Layer 7 of a small transformer language model trained on English Wikipedia (10 layers, counted from 0, width 96).
A neuron's activation on a vector x is SiLU(gate . x) times (in . x), where the dot is the dot product.

Input weights of the MLP neurons that the questions are about. A number n stands for (n - 500) times 0.0009.
n0 gate: 482 378 745 272 442 504 719 596 197 624 513 641 477 522 766 403 458 556 594 528 517 386 329 523 449 579 591 349 423 631 649 640 385 486 667 628 625 194 381 491 348 648 504 645 300 616 626 738 753 559 455 705 488 596 338 654 500 366 180 500 482 531 588 525 762 563 518 674 564 514 166 275 518 534 556 23 486 513 442 417 644 180 532 666 312 611 474 418 573 385 571 441 509 347 679 383
n51 gate: 484 333 526 491 525 484 818 441 440 373 590 513 441 567 568 330 385 440 354 564 519 832 715 630 529 581 462 391 657 678 412 621 553 491 230 626 648 456 434 446 361 488 448 642 429 512 775 623 443 282 588 504 500 546 689 355 467 334 428 439 557 394 677 377 382 235 463 389 467 487 368 484 560 522 436 582 374 647 496 629 154 286 428 696 518 562 486 349 491 267 352 659 595 879 349 804
n72 gate: 689 592 489 466 475 120 828 568 552 598 484 303 622 291 701 401 556 483 646 422 616 317 376 487 632 414 538 563 528 438 684 450 363 627 474 437 376 341 495 686 562 387 524 517 412 357 532 430 705 509 534 671 443 576 516 537 462 555 356 478 630 278 566 407 368 500 765 786 540 809 470 388 508 460 440 455 487 452 323 338 663 95 686 329 789 425 556 656 630 589 372 513 405 407 699 608
n79 gate: 420 363 515 591 544 605 567 406 379 460 646 261 239 568 422 161 724 517 282 233 511 406 564 659 444 492 451 545 588 351 467 463 507 112 525 508 711 325 647 692 523 504 449 588 626 431 519 364 555 421 366 602 310 598 565 265 633 607 519 823 476 262 646 560 504 588 413 690 425 487 219 581 449 539 533 523 496 581 297 407 508 516 414 487 418 264 648 410 686 594 440 698 395 449 244 612
n97 gate: 370 522 563 238 539 338 740 656 631 603 612 553 637 507 462 216 356 486 629 332 249 551 626 518 546 721 681 425 691 622 440 464 193 445 563 309 483 774 560 565 406 414 466 427 398 637 504 338 543 596 699 652 321 794 475 492 539 617 559 537 440 487 472 386 569 417 307 556 469 686 446 306 241 151 591 431 487 332 457 577 495 44 371 417 551 729 511 692 246 687 517 641 336 526 719 419
n102 gate: 480 389 777 281 271 345 585 429 293 548 524 726 326 533 618 575 479 538 291 483 753 540 557 488 593 475 570 450 430 614 579 784 396 470 463 477 435 725 827 354 530 378 575 186 533 531 547 435 456 370 220 634 455 409 574 482 459 584 590 526 480 564 519 292 560 358 492 207 525 595 420 637 548 630 327 277 454 382 338 523 702 488 492 680 469 417 537 801 355 650 544 718 623 381 375 700
n103 gate: 500 309 335 590 637 388 381 540 361 516 301 676 520 606 442 333 439 426 545 426 445 353 413 732 570 316 584 645 489 643 602 471 529 662 622 425 480 416 359 492 452 236 261 418 300 545 496 387 574 574 664 404 410 629 647 536 591 366 599 471 434 574 397 456 420 370 465 704 574 529 357 470 600 179 743 533 544 363 598 702 263 492 262 538 687 656 477 364 739 411 323 416 96 569 396 526
n160 gate: 724 560 439 377 653 485 446 338 628 559 426 540 581 516 477 311 320 380 345 615 544 551 429 420 448 529 632 532 496 321 511 646 214 567 583 360 646 673 336 551 786 511 461 471 368 776 676 609 343 539 392 500 428 638 602 715 237 569 573 403 578 461 470 485 529 349 590 543 205 470 525 389 686 593 694 714 419 729 303 611 611 399 443 525 415 602 460 687 359 589 457 268 504 701 627 441
n262 gate: 365 536 598 616 207 297 400 516 616 583 551 581 488 240 543 357 454 667 370 400 496 476 652 565 673 475 366 471 469 625 355 511 386 234 511 515 440 526 744 452 692 625 727 479 244 538 488 381 646 509 488 746 540 660 336 663 532 475 330 275 449 579 526 381 717 604 480 504 543 496 649 778 656 534 588 477 373 504 500 420 384 355 320 508 405 573 560 526 556 525 743 403 57 379 697 485
n266 gate: 519 551 628 626 713 439 671 380 520 539 419 579 699 414 496 717 581 324 571 476 591 462 520 496 424 512 666 472 575 610 565 594 439 467 408 552 488 350 770 594 507 537 466 533 270 534 254 442 500 422 468 666 504 448 515 486 571 569 311 467 358 527 449 416 417 488 862 428 503 579 670 704 416 454 500 406 416 353 36 447 318 500 320 330 664 341 798 681 690 496 722 484 381 359 697 423
n369 gate: 599 523 554 556 608 606 561 532 57 527 594 413 555 504 518 451 599 382 396 273 462 549 477 749 276 368 514 440 604 395 802 600 404 524 277 500 599 224 610 260 470 628 487 860 385 483 461 587 258 445 224 375 492 602 478 598 272 664 491 659 282 469 648 420 235 450 451 549 492 457 148 535 921 432 448 568 509 627 414 402 524 633 310 677 544 675 804 329 618 328 333 385 519 660 293 458
n0 in: 361 126 596 206 881 697 460 170 495 562 590 519 466 520 364 354 385 324 601 620 545 415 514 676 492 729 651 480 468 500 741 650 606 399 679 413 481 341 367 433 473 477 651 379 300 546 584 495 776 362 739 628 658 436 706 409 432 445 435 735 325 600 653 603 832 466 595 791 470 454 381 625 575 917 605 456 397 533 524 719 924 448 736 373 360 314 395 453 308 692 543 563 746 820 516 491
n51 in: 575 492 421 529 441 442 426 476 368 610 606 355 358 607 763 535 521 326 473 669 729 609 532 391 402 438 548 536 439 652 460 445 525 391 298 356 516 585 733 797 515 485 547 732 428 462 692 593 469 263 440 416 623 606 598 403 564 394 228 652 473 284 600 511 513 329 367 633 578 335 430 519 380 589 426 695 338 335 449 382 665 127 512 345 410 602 643 415 363 378 425 452 533 737 237 641
n72 in: 484 606 449 600 719 579 286 426 638 576 472 643 553 415 300 286 358 193 677 672 507 500 669 426 628 471 655 353 531 407 668 478 585 453 606 569 392 174 264 339 617 451 630 513 529 608 500 774 500 549 161 581 360 360 569 515 581 674 434 581 354 592 526 459 620 661 734 283 600 419 542 352 335 384 244 420 660 500 312 371 412 453 570 440 176 638 588 530 487 644 360 565 517 524 643 388
n79 in: 644 480 539 399 744 397 451 668 667 465 539 702 313 430 382 339 557 720 444 695 333 615 625 524 421 411 658 671 574 461 395 417 593 801 599 269 481 642 428 352 478 629 554 484 623 403 617 404 318 297 583 595 632 600 664 507 768 363 651 554 458 512 431 500 438 492 588 538 445 500 690 670 481 705 476 500 596 670 461 728 800 500 352 674 290 203 366 563 521 552 399 417 561 393 411 566
n97 in: 413 669 181 261 376 651 417 354 717 289 550 462 415 446 496 255 639 526 592 591 337 644 500 653 603 522 547 266 420 630 492 435 615 310 557 492 263 478 279 404 453 681 492 365 525 672 367 340 525 592 602 624 374 346 285 458 618 539 565 553 516 550 480 430 620 345 521 622 585 598 465 423 557 366 740 243 462 552 433 698 838 529 278 412 302 330 623 617 324 663 571 462 653 451 562 165
n102 in: 476 752 557 346 386 664 335 343 460 362 680 490 280 504 421 370 411 625 482 805 710 594 466 534 703 346 612 446 354 380 647 897 724 338 173 459 596 638 450 605 775 509 279 535 271 399 277 699 291 405 534 755 224 475 624 257 340 772 764 485 519 510 455 424 327 543 519 448 555 434 307 574 655 536 475 675 652 370 758 619 754 547 574 718 428 269 504 588 272 544 543 578 585 697 330 732
n103 in: 300 492 518 410 605 558 639 589 488 504 457 624 352 391 466 675 316 323 620 689 683 206 642 544 715 553 336 604 496 358 639 511 626 492 647 755 445 361 464 484 408 771 419 229 668 775 801 596 496 339 472 404 651 299 605 621 516 390 584 395 399 250 463 460 538 425 527 449 580 445 667 268 519 471 525 382 351 451 339 459 594 531 613 671 597 652 530 352 474 589 363 404 611 485 559 449
n160 in: 682 487 608 425 559 683 229 404 380 403 264 595 348 618 409 620 540 278 317 686 421 483 364 716 605 646 504 340 520 453 299 649 297 518 604 468 721 759 574 504 660 516 492 287 556 594 759 758 361 552 673 545 372 396 508 377 277 592 710 464 433 390 560 357 613 359 567 413 375 178 482 545 608 700 669 514 596 780 470 408 504 500 800 554 312 358 379 509 320 317 525 491 375 600 816 464
n262 in: 606 678 578 760 573 524 470 584 743 728 654 463 525 490 712 331 266 517 641 662 504 520 459 654 677 240 708 479 551 624 576 353 398 535 519 242 177 544 609 537 446 546 673 354 200 563 222 644 484 586 529 639 616 487 347 507 550 288 437 347 246 492 653 687 579 504 484 438 544 517 721 560 709 443 479 561 366 476 488 549 589 315 311 448 315 416 600 540 593 344 525 454 311 384 744 336
n266 in: 552 482 468 555 539 380 623 509 682 513 539 806 741 518 372 671 541 280 584 514 516 741 421 491 257 682 748 357 458 504 480 464 464 555 520 421 618 201 293 238 426 525 483 162 482 647 360 523 474 341 451 732 332 657 604 575 615 500 496 519 633 474 614 504 444 592 763 217 531 850 622 555 551 416 678 438 531 682 435 412 713 543 241 393 636 265 353 627 794 621 727 695 340 166 505 533
n369 in: 460 603 641 569 154 556 809 251 334 592 732 428 365 666 638 226 541 209 314 334 615 522 544 442 726 665 522 320 635 442 611 431 484 313 436 234 601 552 597 491 458 704 266 620 330 661 577 284 430 617 855 622 500 523 416 404 616 619 278 599 500 522 529 653 693 540 278 309 347 359 441 594 392 443 684 574 297 509 487 560 638 465 550 430 405 272 622 414 380 373 218 428 532 444 262 360

Each question shows a token from some text and the vector x that enters the MLP there. A number n stands for (n - 500) times 0.029.

" F": 518 578 475 428 443 472 514 362 510 458 549 555 430 661 480 502 486 561 451 571 575 515 492 550 616 572 488 466 322 528 535 478 533 531 589 497 658 421 545 578 637 510 418 475 439 454 381 351 427 454 571 484 541 444 505 396 655 517 585 498 561 421 494 541 479 387 616 455 505 481 478 494 570 535 431 563 573 541 464 524 555 501 544 608 480 435 370 417 431 473 505 624 502 563 517 562
The neuron with the highest activation: n102

" out": 518 575 517 523 477 526 521 393 515 414 626 455 515 406 434 489 637 485 484 520 477 499 487 479 620 483 528 469 537 334 524 513 532 442 513 445 552 486 476 560 444 606 335 501 470 476 488 347 474 481 526 563 485 426 489 474 482 632 593 576 388 320 516 537 476 572 463 487 443 541 517 381 589 447 365 654 464 630 524 747 610 491 390 442 548 516 421 365 512 565 492 528 426 487 551 426
Which three neurons fire most, strongest first? n369, n79, n97

" even": 452 611 427 600 451 512 664 448 463 433 657 469 410 546 569 544 552 539 494 566 448 544 530 432 689 479 623 482 578 374 402 567 394 410 479 445 593 531 520 478 306 560 350 456 466 526 499 412 549 536 408 503 537 464 407 421 472 585 597 527 322 390 450 633 474 601 468 589 362 555 562 471 555 574 466 549 565 512 446 672 609 579 481 487 496 524 691 415 578 450 438 547 574 527 356 497
The two highest activations, in order: n369, n79

" and": 477 454 447 378 574 589 491 487 439 512 649 495 574 542 586 469 567 410 426 442 496 523 444 407 555 537 490 409 435 382 444 457 374 587 738 445 524 520 508 595 405 528 467 470 507 499 485 524 633 497 506 478 556 462 495 478 538 582 465 580 390 424 489 862 517 390 586 563 218 527 461 372 483 511 484 402 493 325 445 588 556 578 494 530 395 514 329 567 329 414 444 492 495 507 613 580
Which three neurons fire most, strongest first? n0, n160, n97

"s": 563 473 463 433 500 499 440 517 472 432 740 427 605 453 401 553 450 497 528 549 470 484 372 421 565 541 531 431 641 497 398 398 400 522 457 534 566 454 461 596 403 462 331 413 391 555 566 495 682 581 569 532 542 570 457 404 601 428 419 493 587 464 400 554 458 485 391 492 410 479 649 479 483 557 583 522 466 484 492 601 553 628 484 518 518 575 338 433 623 446 483 533 430 444 485 478
The most active neuron and its activation: n72, at about 1.1

" pre": 537 571 478 496 470 599 452 564 673 480 480 495 464 337 497 560 384 565 639 580 405 527 608 451 617 584 296 450 566 364 349 323 528 493 609 538 500 405 539 641 489 484 389 441 545 593 400 362 535 651 545 623 487 484 481 512 613 572 402 566 416 356 460 555 407 517 424 552 500 434 581 432 597 465 444 656 482 516 482 692 483 517 368 426 432 533 393 332 429 499 498 409 477 520 484 452
The most active neuron and its activation: n97, at about 11

" b": 491 556 403 526 411 568 475 426 484 418 664 447 566 567 468 487 284 597 479 424 623 619 564 457 704 535 525 480 419 437 404 552 535 461 440 467 485 572 447 525 544 376 465 481 523 388 409 429 444 503 478 586 495 497 485 395 458 516 593 412 610 504 504 625 455 511 452 489 413 525 461 477 573 468 469 608 457 464 495 726 537 603 398 522 588 424 443 569 405 464 446 510 507 472 438 634
The neuron with the highest activation: n102

"ative": 637 487 464 531 492 449 521 535 622 536 546 457 416 548 512 608 584 476 476 500 526 598 479 439 629 615 521 476 579 361 348 333 518 551 513 506 537 451 422 633 433 515 306 509 574 587 639 519 581 569 507 490 477 485 497 418 630 449 471 449 693 426 429 659 493 591 498 549 449 462 445 465 518 461 508 488 573 496 552 603 481 750 541 515 545 607 365 456 573 348 469 518 422 447 510 268
The two highest activations, in order: n103, n0

" is": 442 525 383 548 378 506 465 527 547 366 601 537 514 438 566 551 452 494 524 651 639 397 587 433 582 469 570 404 521 422 533 440 527 567 630 540 536 533 475 595 326 465 396 467 418 620 462 400 474 581 547 605 707 440 541 298 648 468 476 591 547 484 427 492 358 489 445 431 265 497 665 414 548 507 596 584 509 473 503 595 601 652 309 374 535 495 478 513 440 507 464 464 496 417 461 478
The neuron with the highest activation: n103

" c": 504 518 497 495 589 697 486 374 642 483 650 440 635 562 483 557 382 722 499 507 545 725 530 448 604 557 445 529 594 402 372 509 577 626 506 531 653 533 501 650 571 380 378 538 608 313 465 445 492 621 566 569 503 429 413 323 576 401 663 464 330 466 516 671 607 561 606 513 431 409 487 485 494 647 435 625 496 437 495 621 619 560 417 618 475 348 511 405 474 420 417 563 414 601 455 469
The neuron with the highest activation: n79

" sh": 431 594 459 537 542 482 538 414 650 426 628 442 500 717 476 499 502 574 402 481 576 584 494 345 687 487 429 482 428 511 416 498 516 490 612 489 335 529 481 403 563 478 364 535 486 500 438 409 564 472 540 558 625 536 453 497 570 487 576 535 538 502 428 656 584 623 465 423 596 496 565 487 517 458 453 437 442 502 522 533 599 640 556 535 405 404 511 442 489 396 498 517 550 511 370 563
The neuron with the highest activation: n102

" s": 448 534 390 589 520 541 535 430 467 462 713 468 574 623 494 530 390 555 355 582 565 562 508 450 658 569 411 585 545 457 396 515 478 475 496 433 539 461 534 552 498 464 408 483 454 397 549 489 505 489 529 560 467 614 484 257 568 521 608 468 509 482 431 549 498 574 449 465 350 460 694 462 614 513 466 658 512 497 478 594 541 505 560 497 479 466 628 370 496 473 497 573 498 540 554 528
Which three neurons fire most, strongest first? n51, n79, n160

" (": 511 537 402 443 599 424 500 552 513 472 581 524 541 464 540 293 425 636 419 482 526 597 485 484 708 520 463 483 524 415 515 540 548 509 622 384 568 561 473 593 477 517 475 491 544 429 456 461 474 434 568 623 546 414 609 381 712 515 436 454 672 477 433 637 455 454 524 520 495 481 551 410 589 499 542 637 448 405 445 553 470 429 559 507 437 529 130 345 432 433 563 499 459 315 383 370
The two highest activations, in order: n79, n97

" that": 480 447 486 492 617 459 560 550 480 500 653 477 541 472 441 409 453 476 448 485 603 523 430 503 704 627 588 493 503 437 375 390 384 468 671 463 535 544 508 606 448 514 420 411 444 506 483 528 640 588 427 589 579 659 346 479 646 471 487 475 394 307 509 688 346 550 531 456 144 523 639 321 528 424 541 444 443 388 527 651 528 579 382 623 497 597 390 504 446 371 456 468 497 434 633 417
The neuron with the highest activation: n262

"omp": 494 535 457 658 392 569 385 579 612 479 603 501 540 274 358 605 519 625 656 487 530 459 460 422 590 430 385 558 545 490 502 410 546 479 507 581 502 670 538 614 473 342 352 429 508 497 481 510 426 534 354 418 463 514 448 558 573 501 510 553 535 391 387 492 383 399 545 483 595 426 543 516 556 599 613 625 713 469 437 633 533 524 471 516 466 331 126 347 470 387 629 499 554 417 592 518
The neuron with the highest activation: n72

"at": 575 542 427 486 515 537 426 465 592 397 624 375 587 626 596 567 491 453 392 575 536 479 407 537 490 516 499 526 388 588 324 482 405 443 495 558 466 350 507 579 488 528 340 550 559 478 374 496 484 572 446 424 524 420 401 608 589 489 485 326 506 479 438 554 452 554 529 451 380 469 700 579 584 514 498 630 555 453 506 597 515 525 488 598 504 530 507 396 469 465 375 550 588 470 594 388
The neuron with the highest activation: n0

"th": 493 531 507 493 576 525 457 462 611 433 635 472 587 516 432 475 517 566 428 439 584 705 488 432 644 559 550 385 389 432 413 421 613 510 386 562 564 390 479 482 431 480 377 488 528 515 433 485 595 664 486 389 534 454 480 549 514 593 516 489 489 462 383 469 429 685 642 378 263 432 450 499 611 522 426 481 525 595 525 338 581 523 492 444 516 433 420 548 539 488 516 617 493 425 498 462
The neuron with the highest activation: n266

"iences": 495 509 493 461 462 361 530 551 534 420 648 521 573 514 410 558 490 557 587 470 469 463 430 325 420 558 501 549 585 521 327 457 527 500 511 517 633 425 393 532 509 535 364 460 422 568 554 539 625 524 543 565 526 547 538 395 627 380 509 414 529 453 387 507 429 557 492 539 225 565 619 435 474 468 546 567 522 498 448 642 506 625 391 470 406 546 358 556 468 426 456 477 479 423 608 355
The most active neuron and its activation: n97, at about 5.1

"ial": 546 596 483 510 421 460 454 522 556 450 474 502 424 541 551 492 512 557 407 465 524 577 350 473 597 682 440 438 548 408 341 357 582 543 385 532 715 464 449 676 548 479 431 475 496 612 492 498 577 541 599 429 363 505 442 389 554 535 331 502 686 402 451 614 440 545 464 557 280 511 598 425 474 493 435 520 551 429 390 642 511 566 595 588 552 630 389 599 550 406 437 504 461 498 460 371
The two highest activations, in order: n160, n0

"aint": 529 528 375 503 429 450 545 558 573 519 632 524 481 509 505 540 537 481 493 460 363 471 495 491 457 493 579 454 544 500 461 559 601 443 477 504 496 518 484 575 420 476 330 492 469 534 471 414 470 492 366 494 589 482 469 395 513 468 564 484 542 588 357 626 483 581 554 545 492 520 506 519 550 525 473 655 610 562 407 580 419 700 485 388 461 458 409 369 478 456 478 545 650 628 371 446
The two highest activations, in order: n79, n160

" S": 484 569 444 489 538 570 461 467 516 479 609 554 546 671 513 542 405 531 438 515 577 627 490 447 586 544 448 466 480 544 553 532 477 408 547 451 555 406 561 463 581 380 409 472 420 537 513 502 475 468 423 495 511 475 486 159 587 548 612 433 430 441 423 602 450 502 423 509 439 489 558 370 574 487 456 624 541 564 524 539 555 485 544 523 583 457 449 505 546 498 480 554 499 527 454 553
Which three neurons fire most, strongest first? n102, n51, n160

" to the": 644 576 377 586 369 505 638 368 667 501 571 379 514 540 374 540 496 421 447 592 708 572 442 596 527 733 565 387 403 310 573 531 474 601 574 648 631 393 507 541 378 529 334 478 395 557 508 564 622 498 467 563 587 550 395 409 563 467 426 607 606 420 440 885 436 504 456 439 140 469 625 483 618 511 498 488 433 447 421 519 566 561 429 561 507 532 458 575 478 492 502 575 463 451 430 438
The neuron with the highest activation: n266

" real": 487 574 394 491 329 488 569 579 604 498 616 464 406 495 494 500 431 522 422 525 462 483 545 482 675 548 447 500 612 320 389 431 575 489 483 609 427 552 571 519 508 494 427 394 511 454 601 529 548 549 543 574 394 600 418 500 664 541 432 465 434 366 465 549 456 542 429 502 426 363 535 391 573 495 468 716 526 509 549 603 554 641 526 530 524 437 460 456 533 336 508 509 493 580 582 508
Which three neurons fire most, strongest first? n262, n79, n72

"f": 508 545 414 392 473 441 451 454 623 430 654 466 459 715 520 608 434 434 463 623 508 586 325 534 583 546 475 478 342 570 484 403 518 434 616 583 602 515 516 583 528 531 346 464 532 473 416 385 439 473 543 536 530 473 541 581 576 574 563 411 578 454 497 486 471 494 567 501 512 452 547 513 454 525 434 582 458 598 383 551 404 573 516 525 453 558 342 446 522 473 488 543 423 533 650 556
The neuron with the highest activation: n160

" They": 527 473 483 504 484 495 444 523 495 465 657 506 507 455 498 485 405 337 556 490 447 360 409 400 520 520 517 415 319 376 451 448 363 522 529 581 430 520 457 525 515 350 381 499 366 594 456 548 478 508 582 537 515 523 456 408 665 380 281 522 499 305 494 624 482 528 529 512 342 508 583 400 504 549 461 607 437 461 463 606 490 522 422 501 470 440 280 476 436 429 464 432 517 492 485 549
The two highest activations, in order: n0, n103